Layer 11 of a small transformer language model trained on English Wikipedia (14 layers, counted from 0, width 96).
A neuron adds its activation times its output weights to the MLP's output. To switch it off is to set its activation to zero at one token and run the rest of the model.
A neuron's activation on a vector x is SiLU(gate . x) times (in . x), where the dot is the dot product.

Input weights of the MLP neurons that the questions are about. A number n stands for n times 0.0012.
n8 gate: 192 -22 -58 4 -124 13 72 -167 -18 -373 -50 148 -75 -248 -90 -140 -228 -55 68 147 202 -116 270 -140 -250 0 261 -58 -77 -100 28 4 357 229 72 39 -135 -266 -64 140 129 114 180 9 -109 103 -141 155 -31 -199 -129 -50 110 27 -149 121 161 366 -18 67 23 -5 -4 -274 -36 97 347 221 -114 148 96 146 -210 323 -124 -22 96 -103 60 55 -31 124 113 -102 -48 -98 52 -178 53 -146 163 194 72 -18 0 145
n71 gate: 0 152 108 19 -313 -224 -57 9 -29 -140 325 -33 -5 -28 -211 134 105 -365 187 -143 -47 -76 52 -169 -143 -137 149 71 -97 79 187 69 24 91 96 -28 -102 -99 48 -150 -185 197 -101 -52 5 -287 -174 -375 162 -77 -15 268 -259 276 183 -90 -9 111 -66 71 382 58 -279 207 -19 -42 -24 -104 204 292 69 -118 151 292 -371 123 210 -224 -20 221 -28 95 -23 -85 154 -62 14 107 33 73 -58 149 207 235 -83 -89
n111 gate: -181 -132 48 -61 -190 44 66 -9 -156 161 216 142 118 -451 71 -155 137 9 -22 -66 96 -189 175 22 -75 218 -120 263 -18 -112 -50 -43 88 270 -49 -147 137 -74 -368 51 79 -78 -80 -30 45 -53 226 95 84 130 333 27 -191 9 -53 -269 194 -95 157 141 -170 -71 22 96 -97 -231 -98 205 162 -274 172 -109 108 -9 5 35 -81 13 -250 -27 -171 197 -4 101 -39 -233 43 -36 69 -67 -40 240 49 -35 -213 225
n190 gate: -35 82 -116 -69 49 69 74 4 -319 -207 9 235 -168 189 78 170 -65 -40 100 9 234 -35 -159 -210 -43 -53 -149 -17 -202 -279 85 54 -9 230 0 -72 63 39 -44 190 104 38 9 -9 53 -108 -47 102 117 -127 -49 -18 81 -78 -26 -86 17 135 107 177 9 240 -215 -64 4 60 170 -90 -132 174 -22 77 40 334 217 151 328 191 161 -197 -180 34 260 -60 173 30 -21 145 47 -97 -13 -79 149 -278 324 374
n218 gate: -192 -230 -14 344 74 -302 -269 109 -111 -180 220 207 329 105 -178 -150 67 -134 140 -62 -227 278 -105 49 -38 158 -115 -33 -195 -28 -35 28 -149 14 164 150 177 -86 -15 -10 -273 57 131 137 122 -139 38 314 -77 5 283 78 95 57 -227 -96 -103 -51 142 48 161 -169 -33 24 139 -142 -290 128 137 -197 39 129 294 -176 85 43 -157 -38 272 -84 -52 62 -204 -324 -9 19 9 186 -89 137 78 -136 -403 -204 49 33
n220 gate: 17 112 -168 -153 0 25 -220 16 -29 -101 106 270 -128 53 62 -175 -21 -60 -121 46 192 58 197 -63 -257 -145 -56 -127 -63 -202 47 156 -37 191 -283 -69 206 214 -89 152 -314 -220 -217 -114 -169 -83 24 -148 -149 222 4 -34 -270 124 50 137 -32 -145 278 120 139 154 -58 29 8 53 -209 -49 89 29 -85 -86 55 62 -180 95 -25 -112 -77 -13 160 -58 -92 -86 215 -54 -101 93 -248 97 -193 13 101 -237 60 37
n229 gate: 84 214 18 -195 100 -56 42 -23 -9 -66 256 163 314 -28 -33 248 -9 -53 66 79 371 -158 -51 -170 -251 53 -58 -281 -151 -18 -125 103 -205 70 -243 0 0 -74 -5 268 -237 119 -324 -46 104 -140 -14 271 376 71 24 52 14 28 33 -19 -118 -100 -106 51 -76 -112 -198 -115 -135 193 61 -110 252 -126 301 -37 -90 147 243 -236 -76 261 77 91 46 14 -59 37 -273 46 -164 -189 -128 -222 -75 178 5 -243 244 0
n236 gate: 127 -180 -114 69 84 -164 156 -121 58 -329 -79 78 -98 -252 -12 -107 135 127 78 -8 -57 37 -77 -91 90 -152 34 -122 -100 48 -25 83 -152 115 148 80 76 118 -38 -249 164 137 -161 -69 104 -255 0 17 29 -8 38 -155 -20 20 50 -119 -288 192 -40 -114 192 -223 24 -45 -131 16 -21 -77 -146 -193 93 -138 -348 -118 -187 -53 189 -62 279 -76 24 -228 -60 16 461 8 144 -88 -28 134 -108 66 21 69 -135 -109
n293 gate: 37 119 69 -283 0 -172 -148 36 -29 297 -67 50 110 -188 -219 -74 -70 166 128 263 -40 296 -163 137 4 -17 240 228 -100 201 -102 -214 107 297 186 84 4 -41 192 -82 -41 0 224 105 4 -62 45 -126 -107 -108 157 29 16 135 -58 -41 116 -64 -118 123 50 -116 20 -16 45 -114 -286 8 -180 82 -152 171 214 73 -247 -90 105 111 -81 21 -208 78 195 -122 125 -156 -97 0 -182 -59 54 -237 4 8 101 24
n8 in: -20 137 179 72 -120 -141 84 -111 -73 0 4 101 -160 291 24 40 -101 8 -8 48 51 -76 -20 -171 -109 12 -21 80 94 220 -67 -8 -8 105 -69 236 -231 -124 172 -307 -108 99 -146 182 -278 16 -28 66 68 16 83 259 71 20 -12 -253 200 227 -123 -244 188 -154 -64 -163 176 44 -130 44 37 -44 -388 -279 25 -52 -215 -76 -99 0 -12 29 136 0 0 -88 90 -32 24 -143 -170 -213 -102 77 -33 -135 161 -59
n71 in: 199 -61 0 -32 -180 85 41 -284 49 21 -83 -171 -270 -230 -86 -57 -8 -219 57 -37 100 -118 -12 -321 -12 -126 322 -254 74 -71 139 -71 -110 134 114 -91 8 -117 -37 -157 45 180 -152 -168 -116 106 -60 -307 203 -25 -101 -8 124 -57 94 288 8 -63 140 32 83 -20 161 253 130 48 12 -221 -33 118 -221 -56 -71 -60 154 0 -166 -61 -105 50 -141 28 16 181 -258 -73 24 99 -40 -79 -144 -246 58 -16 33 120
n111 in: -36 54 -11 221 103 39 -43 39 -29 189 33 115 -89 -28 -353 7 -190 -181 -65 7 -4 -118 14 141 322 155 78 -32 -51 168 -89 -38 -218 90 -104 0 -185 -18 51 45 -68 -88 -72 -21 226 25 71 -70 118 65 -126 -84 21 -43 137 36 -196 52 -219 25 -105 -47 163 -39 -57 42 -11 25 -205 111 169 -121 -66 184 -76 146 0 108 -37 137 0 -178 -62 14 -319 68 -18 -55 -67 -22 25 -177 134 85 162 -165
n190 in: -34 -158 131 161 193 77 -9 139 -232 -65 -30 -90 -229 38 -26 -189 26 35 -180 -153 38 17 114 108 136 4 62 68 221 -116 123 115 -247 -47 30 -217 95 -135 -48 -317 51 323 -4 -193 69 51 80 -327 -89 -35 49 148 -126 -204 -90 -38 146 66 126 0 -147 -133 -38 -295 191 135 60 207 305 -56 -96 -76 61 -80 -28 -13 -209 -43 62 -163 301 -59 37 38 50 -293 -125 35 -63 -269 22 -181 -4 181 35 -184
n218 in: 13 -60 -64 167 -18 198 -116 187 -426 -75 22 143 -47 244 95 -65 -134 -210 -13 125 382 -4 303 -26 34 275 76 -94 166 139 98 -96 82 -104 121 -160 294 81 -92 -72 176 -221 30 59 -31 78 -64 -189 9 -4 27 -44 115 125 -122 86 227 34 -102 -43 4 13 68 90 125 332 -52 171 -18 -138 111 257 -159 -350 38 77 -22 -169 -84 165 -13 -189 63 56 0 -30 67 -114 -4 -9 -323 44 -148 -17 40 -42
n220 in: -141 -186 19 11 -78 -68 49 -45 -27 15 -194 57 -110 -298 -65 115 -145 -67 -96 76 82 -27 234 -139 -65 153 -44 23 112 -82 279 73 0 80 -271 156 41 -121 -190 -72 -247 131 -184 -19 163 -187 19 -74 -34 119 106 -214 45 23 200 -53 -48 44 -38 -216 -139 15 42 -181 175 -184 -46 -72 0 95 106 -34 35 15 -153 117 -74 130 -278 24 -208 -38 107 -261 242 38 -41 -201 -26 46 35 -100 -23 -180 -70 30
n229 in: 176 -297 149 146 -65 -109 -130 -169 34 269 162 84 -125 -4 -122 -55 151 65 -93 4 136 -25 -366 -25 -130 60 -236 79 119 82 -134 -113 -222 118 -227 291 180 -54 -145 -162 -205 -264 -97 4 -34 -25 -17 -373 113 191 191 -69 -141 159 89 17 25 -8 -211 88 -26 203 -37 71 4 120 -25 37 150 -13 60 21 39 -75 -9 229 -120 55 -39 108 83 -271 20 62 -41 121 -152 -179 41 -60 -230 -17 -47 137 -121 165
n236 in: 145 15 117 68 27 -61 -42 -11 73 148 -47 0 243 201 138 -288 19 -20 138 187 71 -80 87 -70 -95 -240 151 -19 198 93 59 18 42 -107 107 37 -52 136 -105 104 -183 -49 150 -30 -105 130 271 -62 8 151 -205 -16 75 -358 258 11 -101 11 -26 194 -105 85 68 106 -209 102 219 166 -16 15 -8 121 8 276 102 11 -102 199 -4 -16 -118 68 -152 148 -82 -91 -30 -101 -56 -19 27 -77 205 -79 216 -94
n293 in: 305 62 8 121 117 -55 -51 -131 -233 179 84 161 -151 -31 0 -197 23 -210 59 188 -58 90 -97 32 145 36 -118 50 16 206 -295 102 187 180 -16 -76 4 93 -243 57 -105 4 47 62 -28 -157 212 12 -66 79 -73 268 162 27 103 39 122 -107 35 -58 -67 -149 136 -35 27 -151 -47 93 68 -227 -116 -159 192 8 -96 101 244 -31 153 81 -105 132 197 -54 180 -191 -15 -24 -4 179 222 12 -16 -62 293 -146

Output weights of the MLP neurons that the questions are about. A number n stands for n times 0.0018.
n8: -105 128 -45 -80 -181 352 266 18 0 57 253 -146 26 93 -77 33 18 -18 -104 -40 -130 -43 131 123 -243 53 276 211 -137 238 39 49 -123 -205 -77 -239 124 113 142 -13 -50 -11 -194 44 433 245 102 -15 -78 -96 -97 36 45 75 -91 -19 119 91 -57 86 155 -11 171 -41 -15 -103 -98 28 -74 192 134 -49 72 189 355 -26 106 136 -34 -25 0 125 -4 105 -74 56 49 -227 -54 -12 -77 140 -111 34 69 7
n71: -89 -129 132 321 -91 190 -81 -47 -48 180 -84 -133 60 -137 63 13 180 -19 -18 46 13 41 -297 -23 -53 -158 -88 62 129 0 -175 -4 91 126 75 -20 4 190 0 -95 4 16 -118 -27 14 -207 254 -222 162 -8 -14 167 -101 166 92 275 29 30 141 -198 175 -4 -132 -36 56 -217 72 160 109 -44 13 -134 332 -179 -137 -180 55 244 -64 -259 -70 -14 -44 382 100 60 -161 -48 -214 16 -114 138 331 -56 -206 -57
n111: 109 -243 4 -128 145 162 45 -69 203 -197 403 81 234 123 84 -25 157 -207 107 129 -152 182 35 185 23 -41 -90 111 -41 90 -231 34 164 12 -108 -11 19 101 70 38 -76 -137 5 -22 -280 -12 19 -123 -106 157 172 -147 19 -44 -21 -200 -23 76 -74 28 91 -176 -159 -4 -18 -190 -34 36 -62 -153 -140 -80 -162 -173 56 -342 20 135 -111 -102 194 -13 89 -75 27 -80 -24 41 171 42 149 -169 71 229 47 53
n190: -5 -124 17 -12 -90 149 -230 -127 -48 93 -21 4 -136 -124 -16 66 257 42 -189 8 -150 27 109 27 282 -325 -74 -61 -101 35 -219 128 65 -33 -41 23 16 284 -86 40 -125 -130 -78 50 122 38 -44 -4 9 -102 -287 -162 36 146 -274 -320 175 41 -139 79 124 74 -35 -187 4 77 235 -68 -46 52 67 90 265 -350 143 -109 -46 149 12 126 12 14 -43 -62 -12 30 192 126 212 -122 -245 193 143 -39 268 -46
n218: -42 127 -269 36 98 -4 287 38 30 -93 121 26 149 -36 -35 193 30 -66 -101 -121 -4 -49 -58 22 48 39 -126 9 -188 225 155 159 150 -141 -163 -4 150 135 287 113 -77 -43 177 50 158 153 -107 8 208 -175 76 -305 96 -70 -32 -247 130 -70 52 241 216 121 23 -115 -55 85 468 26 -223 -91 -224 94 75 -11 0 32 -17 -38 -8 139 -141 -227 -64 106 -226 -156 99 31 0 -130 50 64 -84 -86 -203 0
n220: -312 -130 50 -131 59 -132 -18 -44 -17 202 -112 -235 52 -46 -22 46 36 257 8 -99 40 30 -229 -133 23 154 154 -17 93 129 -22 -311 -148 -112 -251 104 -129 -12 -258 -122 35 -189 207 100 52 106 -69 8 -21 -125 -112 204 261 94 26 -280 -74 141 -50 213 -127 -232 18 -152 41 27 237 -70 87 23 -112 37 65 -52 -237 -17 168 142 46 -50 -23 166 -182 89 -150 39 138 -11 92 -94 -19 -27 153 189 -144 54
n229: -64 -110 120 301 250 -15 -213 76 -4 -200 -21 15 99 -36 -50 174 150 -321 4 -274 -37 -31 -70 -168 52 -252 90 151 -87 -189 -104 -63 -101 152 -36 92 -149 146 104 0 -100 109 82 107 -125 -168 28 67 -163 28 203 -214 -32 -130 189 90 -193 106 -152 22 83 -104 69 -47 101 -244 -79 -127 -98 -24 267 -106 46 -129 -148 72 16 180 20 39 -256 -77 217 39 -90 55 -248 -4 90 313 77 -67 -203 -12 72 67
n236: -183 -154 -188 125 67 0 -77 127 44 -78 31 48 -138 -44 -39 137 -51 -117 109 3 -15 415 -73 -90 -63 56 24 -60 -69 0 -134 132 -64 -23 56 175 91 66 -89 -98 204 256 56 57 195 -227 -227 150 88 -112 41 -90 55 22 -75 7 -30 -41 -52 -38 -69 251 -212 -66 -40 -97 -132 -27 11 120 -46 67 -104 -138 -34 17 -126 -187 149 -56 -160 -184 -28 175 185 -113 -159 206 -57 -101 228 -41 -208 159 -121 247
n293: -142 181 24 -74 94 -44 -155 -128 -12 112 143 98 55 105 22 -232 34 61 142 -35 181 46 132 248 112 -124 -137 141 -264 237 -4 -207 -11 166 -45 183 -55 -140 -28 -49 -108 51 -133 25 -4 150 -181 -70 -141 -113 95 -39 -33 -134 -34 -58 0 -143 -101 136 160 14 61 -106 -76 -34 -316 24 -157 81 -111 32 132 -7 -69 206 -150 12 -114 -92 -315 -4 72 -267 23 96 -14 80 49 -158 61 -85 -175 26 -294 -221

Each question names a token from some text and the token that comes next. It shows the vector x that enters the MLP there. A number n stands for n times 0.0055.

Then comes g, the gradient of the next token's log-probability with respect to the MLP's output, scaled to length 1. A neuron's effect is roughly proportional to its activation times (output weights . g). A number n stands for n times 0.0008.

"ann", then "ily"
x: 128 -57 119 -13 58 -178 62 -30 48 310 -22 -50 12 -44 -167 -111 -223 -245 -128 9 87 -25 13 136 43 198 258 14 -133 100 152 -71 -256 2 -206 -77 -346 -209 -85 -182 65 -69 -99 -117 -59 117 -123 -124 17 -246 -91 -199 -77 -270 22 71 98 142 -42 124 64 -99 54 273 94 39 45 -204 3 -126 34 -81 -83 -92 -93 -112 -33 121 -379 -162 101 78 19 -10 -209 240 96 -96 202 109 40 25 259 -10 38 118
g: -92 8 14 4 -7 -230 95 -21 157 18 59 49 294 9 -94 -230 93 -60 -23 -53 -196 137 -156 121 38 -29 -101 62 -128 22 -54 -132 -196 -145 -23 1 81 -58 29 -12 -137 -127 28 -36 51 -5 -85 126 22 -136 -24 23 116 14 -242 -106 -305 111 -225 -215 312 -81 78 -42 -180 -260 -157 -115 -3 198 -199 178 -39 0 45 187 -61 144 195 -60 21 50 -54 -88 -65 173 -236 136 -35 -61 242 17 178 -103 -101 -67
Which neuron, switched off, lowers the next token's probability most? n111

"ing", then " for"
x: -53 39 12 -170 27 -1 107 5 166 -14 92 -235 287 109 -11 -332 3 28 15 19 -94 143 -86 -108 -269 142 -91 14 341 92 144 109 -148 61 -231 -70 105 169 -107 19 22 204 -110 3 68 -3 -20 26 -266 -10 263 -171 84 6 92 -47 88 -19 8 -128 -115 -100 134 81 -54 39 30 179 142 -24 55 -128 36 -82 -320 -46 -163 -60 -110 -123 95 -113 63 78 -44 49 162 -113 -62 211 -33 147 86 37 152 55
g: -275 -27 146 -214 157 38 -83 175 -19 21 -242 -104 92 -31 81 -9 -122 33 -38 64 160 -27 83 -373 58 -39 16 149 51 -162 170 39 8 188 -235 67 -136 110 -80 -153 51 -7 -17 -260 60 -116 -93 24 47 -61 -64 79 -94 -186 -26 125 62 -317 79 109 122 -67 -327 36 56 104 -102 -154 -134 38 -142 3 -179 -7 39 198 3 9 -53 9 96 37 -27 -38 -83 -97 -47 -203 296 -54 56 -41 107 -168 36 197
Which neuron, switched off, lowers the next token's probability most? n111

" a", then "z"
x: -254 54 -57 -97 -14 109 -91 -184 -31 12 7 -63 -55 204 187 -127 18 46 115 -2 -100 19 42 -80 17 -48 -121 116 -6 10 288 -4 -17 26 -19 192 -89 2 168 191 -39 0 108 156 -112 142 12 18 -32 -54 -46 -97 -354 153 -90 -45 185 -373 -17 68 79 -4 131 122 17 177 65 -61 20 28 -119 57 139 119 -237 -355 -158 -146 151 39 146 22 -185 -143 61 254 -98 122 146 -98 146 92 75 70 109 -72
g: -49 -56 -63 3 -20 -143 86 50 84 41 10 47 -129 8 26 14 -43 -193 -18 71 -301 142 186 245 249 119 -73 -141 176 156 94 -16 -158 11 -85 -111 -83 -26 -85 68 81 -69 -155 -3 -141 268 156 9 -71 4 -187 -205 -43 -37 145 -241 28 142 -77 -174 197 -224 78 -126 63 78 -198 -5 -51 -254 90 7 57 -47 -150 242 45 162 97 48 -24 -86 -178 -226 -129 -37 -20 -144 154 -63 -22 51 -12 291 -85 -157
Which two neurons, each switched off alone, lower its probability most, in order? n71, n111

" inst", then "r"
x: -93 146 -76 -88 163 -125 123 85 -70 104 38 308 -196 92 296 111 -72 -11 43 -4 98 -15 31 -17 -213 108 -88 -8 152 207 139 -58 6 150 -121 -246 51 3 214 -55 324 147 68 50 -112 -44 -115 -156 -108 -249 -80 -120 -222 169 -14 -156 -93 -190 54 -54 -115 13 74 127 -210 -33 -61 -168 -112 -29 101 -124 138 -89 -61 -51 -200 -29 -197 -38 -45 -169 183 -142 115 41 3 291 143 120 186 -165 -78 -52 347 27
g: 8 -129 54 13 -6 -109 37 30 23 66 -125 26 -78 195 250 -31 221 82 7 175 161 107 -98 50 167 -103 -56 -141 -115 -84 118 53 2 -143 -3 238 -71 -103 90 4 57 152 -34 -74 -24 -271 -109 -107 -37 -86 110 -80 -241 -56 29 -73 -316 -355 -170 -58 94 26 -92 -146 -59 -37 25 -69 255 -130 -264 208 191 191 21 108 -71 51 194 140 122 26 139 -156 -5 51 -37 -106 2 122 -2 68 67 199 -71 -211
Which neuron, switched off, lowers the next token's probability most? n293

" T", then "ax"
x: 23 -43 202 -49 97 298 68 41 136 -44 43 74 -132 80 29 -156 11 -40 -44 16 164 123 -114 63 -62 150 -20 211 43 30 115 61 -10 90 -102 180 -170 -10 46 294 181 137 62 -78 -130 230 21 -199 41 -323 86 -196 -12 -38 -1 57 -6 148 -90 48 153 230 20 89 -65 288 -13 -53 180 -66 -52 8 266 118 -161 -53 12 39 -127 43 -71 -177 -19 90 5 -4 176 168 338 -44 64 -124 -102 -145 313 49
g: -116 216 -14 274 355 -14 69 110 34 -129 274 184 -20 -20 87 108 29 -167 2 128 -42 -106 13 -10 23 -293 81 128 -29 -131 -168 110 78 -21 -268 141 -6 -2 27 -67 31 67 82 -58 -94 -42 -27 131 55 104 126 204 186 142 13 -203 282 -220 137 -17 -19 -166 -92 170 -154 4 54 -89 9 11 27 18 231 -212 78 -91 53 222 -65 -114 39 -60 29 76 -125 -99 27 -252 60 -55 -114 39 -96 7 103 154
Which neuron, switched off, raises the next token's probability most? n229

" are", then " imp"
x: -202 -102 -120 -72 91 -35 124 -110 25 70 80 11 -58 -141 147 -228 -166 166 -165 -122 2 181 31 -203 212 53 -80 191 -76 -145 165 -146 88 195 -60 -111 77 -5 -102 135 -101 48 -84 77 72 -12 -231 -143 -195 -28 -237 -238 -246 81 55 -24 -52 166 -171 -59 -49 -23 -97 74 -148 39 -32 86 292 -14 -122 -56 -68 -113 -155 -248 187 152 -1 -136 -10 88 25 -220 140 95 -53 44 122 -11 319 -80 115 187 119 29
g: 117 128 77 -56 -12 -189 -262 -100 -57 -84 -79 4 113 2 180 -99 -144 -48 -41 7 4 -52 -56 117 54 149 132 122 -222 -195 59 92 -20 98 -27 257 -229 -10 34 -41 -104 -115 28 -42 39 20 20 9 32 -68 9 -39 56 212 38 -55 27 111 121 -185 181 -109 214 55 -167 -58 27 75 -29 -14 -151 83 91 31 -142 -36 -133 -88 -48 166 314 72 0 -215 86 131 325 233 210 43 74 273 57 -351 -112 79
Which neuron, switched off, lowers the next token's probability most? n236

" with", then " support"
x: 32 -203 -50 -177 -46 17 102 -102 70 21 246 -155 43 -8 112 -138 -235 118 -120 41 17 -20 35 -193 -108 198 49 203 111 111 162 121 -22 24 -12 -166 -66 110 53 84 -131 -47 -31 13 -57 25 7 -124 -142 -41 -1 -162 -66 19 -18 -14 -83 -3 -46 -182 -30 -4 150 40 18 -206 -106 102 94 -46 -41 -120 164 -37 -351 -325 30 -26 161 -44 70 27 51 -207 69 92 28 -65 -262 -77 102 138 188 -17 283 -61
g: 55 178 45 -56 118 -246 113 -163 -255 0 -64 130 -52 -6 85 -284 31 157 126 149 -228 36 -318 30 171 127 99 55 10 -142 64 99 -103 96 -11 114 -154 171 -7 -15 -159 -178 130 -148 82 -39 -4 22 -51 -74 -93 72 67 213 114 -167 149 271 48 -27 167 17 -115 74 -14 -38 -33 -53 108 -30 76 -64 -202 158 -19 211 123 117 67 -14 230 157 64 -55 79 109 -139 261 27 249 51 -3 0 -26 82 195
Which neuron, switched off, lowers the next token's probability most? n220

"lement", then "s"
x: -55 -98 -1 -90 -30 -289 114 76 187 -38 143 134 -69 -136 83 4 -335 67 -109 77 87 -216 82 -136 -101 139 -26 19 -179 120 193 -75 -92 -149 -209 -41 -81 186 63 -10 -58 59 19 13 128 -12 -137 -68 -153 11 -107 -304 -152 -50 -38 21 -151 -34 -5 9 8 -138 75 137 67 26 -122 9 -50 -90 -146 -230 22 -98 -337 -90 -69 160 26 58 54 109 146 90 148 -84 228 -16 87 84 122 5 206 243 166 116
g: -199 -33 80 -15 75 12 -151 6 -7 -187 -35 207 36 -255 0 102 121 18 -208 -185 0 -65 -31 201 -117 145 -85 -93 80 115 -230 -4 -9 -108 -12 -132 -91 -1 326 -51 145 -41 -103 -120 -164 -100 -224 -203 67 215 -221 -78 -91 147 0 -157 66 -31 -145 -79 -10 128 73 -104 14 -137 72 21 -46 137 -314 98 22 204 75 241 112 171 -6 89 -35 54 75 109 -112 -213 36 -20 101 -244 -126 85 -10 -45 -142 -126
Which two neurons, each switched off alone, lower its probability most, in order? n220, n218

"w", then "alk"
x: 74 -129 225 36 188 133 77 58 -32 29 446 255 -124 -44 35 83 13 -116 48 104 150 100 -86 98 -4 26 7 160 -28 22 190 37 -243 68 -302 -60 -3 140 56 171 144 57 -45 33 -53 -248 11 4 -318 -297 -68 -125 -28 -108 -61 -113 99 103 145 -52 -137 175 -99 -38 85 4 -61 -207 83 28 126 43 81 -1 -166 -17 -38 -59 -44 -65 264 62 -30 -59 -163 97 -129 -115 246 219 286 -44 130 91 -42 -54
g: -116 54 198 -8 -2 150 25 201 89 179 178 19 -6 -103 113 -127 39 273 -82 13 -103 -4 -248 -4 -246 -95 41 -14 64 118 -9 -283 -1 -73 177 -203 184 144 36 112 41 -206 -87 79 -50 145 25 4 -51 -22 19 -58 211 6 -47 -14 59 77 203 -76 -116 168 -53 35 40 35 329 -246 27 83 10 213 -82 -154 0 0 -16 -70 -39 123 -138 -117 -5 69 -211 -383 171 48 2 -30 9 -21 -208 -66 42 186
Which two neurons, each switched off alone, lower its probability most, in order? n190, n220

" c", then "ere"
x: 1 -52 -4 66 111 274 -128 -162 -73 51 -26 -51 151 155 366 119 -48 3 36 -108 28 114 48 90 -136 168 -31 113 -110 -87 284 159 89 22 -177 66 12 185 -104 249 188 25 41 -1 80 37 34 -239 -2 -133 18 3 -163 186 -11 87 51 -59 -31 148 -19 77 102 77 -196 85 -78 -182 -54 -191 183 -6 -28 187 -152 -163 115 140 7 47 1 -219 -60 -7 129 -9 -61 151 161 208 83 -185 -77 -145 286 42
g: 14 -157 144 -158 -23 177 167 158 109 -262 127 -160 -40 -170 33 -27 7 9 87 -84 14 226 -65 150 -78 6 -269 100 -221 126 -107 -121 -265 -217 -99 -149 114 -98 87 107 -1 -115 -100 -251 44 -95 123 146 -112 89 64 -80 -87 -210 13 99 -35 -3 -57 30 -209 145 109 -37 94 30 64 -7 -125 -44 238 60 71 -307 -36 -206 -111 34 -150 -188 16 163 -13 36 -121 -149 -25 107 -117 17 -163 -101 -173 -63 7 111
Which neuron, switched off, lowers the next token's probability most? n8

" appro", then "ach"
x: -132 6 73 41 84 23 -145 121 -11 -2 -37 291 2 53 198 114 -245 -111 108 136 57 -8 10 -373 -27 24 -249 -1 109 56 260 -32 13 -62 34 318 -83 -198 22 83 296 23 223 217 -12 46 -78 116 -15 36 61 -242 -203 -85 -17 -176 189 -143 -52 -2 -104 152 -8 -30 125 135 -117 18 11 -52 117 -167 135 -296 -143 -86 106 194 -143 102 20 -54 -235 -118 -40 180 14 174 131 101 97 -6 53 29 287 -58
g: 20 133 77 29 50 110 -120 246 190 93 316 111 24 -370 -2 111 53 42 164 -180 -208 82 -20 -131 130 -139 81 -87 -135 -1 64 -92 71 93 -164 65 70 -36 -83 -22 201 168 -167 -59 99 -5 41 -145 -4 -147 39 -116 31 -10 8 163 -205 188 116 -9 -110 -298 26 -78 -40 -182 140 4 129 77 -177 -30 185 -233 -26 -2 43 94 30 10 119 -74 -16 176 -18 -54 -193 -50 68 70 -129 3 6 -311 -61 -212
Which neuron, switched off, lowers the next token's probability most? n71

"ot", then "ing"
x: 68 -62 149 -131 290 -224 79 41 60 -75 -49 -210 -64 -126 102 76 -347 1 147 174 253 -71 -67 2 81 89 -34 -62 -250 67 185 -3 -280 12 -143 -99 -136 -85 16 198 143 42 181 27 58 -34 57 37 -156 146 -163 -89 -158 -216 -101 93 15 -144 -276 53 31 -63 -96 -215 -50 301 -153 -52 26 -249 15 -274 -44 74 -74 -52 -128 168 61 40 94 49 2 54 32 -64 154 50 113 108 6 61 325 102 100 105
g: 79 -56 228 -29 -32 -44 -231 176 -104 -45 -102 80 -119 -258 167 -31 116 115 89 -170 -161 -369 -83 -122 92 210 -121 186 43 35 48 -33 -85 21 -113 -53 -292 173 -74 -15 7 16 -57 142 -69 20 -85 -83 -89 79 -66 -121 104 -222 -164 102 -244 -227 167 -175 -117 156 -37 153 -44 -10 58 -123 -90 66 72 15 123 -172 -67 -285 -87 171 -88 -47 -25 -161 -37 -124 -162 -21 -123 80 -17 25 123 151 106 -1 48 -92
Which neuron, switched off, raises the next token's probability most? n229

" t", then "er"
x: 49 -162 49 17 67 220 -36 1 6 10 143 23 -24 27 177 -171 -113 210 125 87 -38 -65 92 -56 -183 -60 20 95 -16 -88 182 -132 210 -31 -51 18 -104 122 188 260 5 117 66 -68 -135 153 -10 53 -46 -238 70 -259 -2 -37 -22 92 70 -62 43 -19 -129 223 -15 133 -50 246 -11 -122 230 -49 -108 127 116 -70 -64 -130 131 150 -163 11 -16 64 -37 101 -31 41 132 257 250 -1 240 45 -72 -124 450 69
g: 4 160 23 -98 86 -7 -175 7 90 -50 -29 -174 110 -12 -87 63 -172 42 208 -30 -25 100 -140 196 2 -1 -316 -15 151 28 215 23 -282 -145 -116 0 -126 -94 -139 56 123 88 1 184 -64 83 -28 10 -73 80 68 92 -243 -254 194 -92 -27 -74 -98 142 12 91 -106 128 115 131 14 314 -41 -203 -10 199 -123 259 -86 -276 -135 80 -86 -59 57 -95 -194 149 -45 -92 67 -3 164 128 30 172 -87 91 -134 -61
Which two neurons, each switched off alone, lower its probability most, in order? n190, n8

" a", then " \""
x: -222 61 116 26 12 182 78 -118 -129 -19 -54 -78 101 284 46 -234 -71 77 -48 88 -6 -21 -20 -91 -146 -1 137 284 -40 -229 256 74 6 -63 112 -34 -86 -83 -36 239 115 138 91 33 13 -59 -51 -61 -86 37 49 -101 -110 -58 63 69 135 -181 -76 140 128 123 -42 9 1 76 27 26 95 48 -287 -195 -25 186 -231 -337 -84 34 292 -186 -76 67 14 -197 -115 70 -211 -81 25 -8 141 -20 25 112 104 22
g: 135 -83 -177 -254 82 -157 -225 183 -64 -121 -70 111 -48 -31 -44 -169 -215 87 -53 -46 60 82 144 -46 -66 -144 291 -70 338 -189 21 -76 53 146 -60 -27 101 -85 145 152 -33 136 125 -95 -58 -331 6 97 -137 112 110 -29 -126 -141 16 93 91 -122 93 -52 -139 -55 109 72 44 -136 -68 220 185 -34 53 -148 63 -67 14 -30 56 -253 81 -199 106 119 13 -1 143 61 196 -93 -131 -83 -20 -19 130 -191 -154 134
Which neuron, switched off, raises the next token's probability most? n190

"ross", then " the"
x: -192 58 109 -12 23 -7 -76 -42 -57 82 170 -172 -89 -48 93 -271 -34 -72 -120 134 -8 -6 189 -93 -167 138 -44 357 11 273 73 -95 -90 -12 204 146 -117 117 -67 55 -214 -68 212 132 35 83 19 -97 -344 -132 19 -245 -59 90 98 120 17 -60 40 -144 -41 -94 21 -4 -70 -233 -225 19 132 89 -46 -122 46 -204 -216 -129 5 239 -188 136 -116 12 126 -6 -145 78 65 69 7 3 91 44 241 162 235 37
g: -131 -109 -27 -25 124 -20 -21 -32 218 5 147 7 -22 5 156 0 -10 -90 18 45 44 -85 -53 -210 -174 132 -29 53 -168 285 332 -64 -1 10 4 145 -140 -19 -229 0 -8 270 23 267 116 -44 143 -156 -292 143 -34 149 -31 -169 111 2 74 26 -28 199 -34 9 46 105 -71 77 136 200 -31 145 99 -198 -56 -48 99 118 -214 -61 -74 -42 -152 -68 -188 -36 37 138 43 -137 80 2 -29 193 -46 356 199 61
Which neuron, switched off, lowers the next token's probability most? n293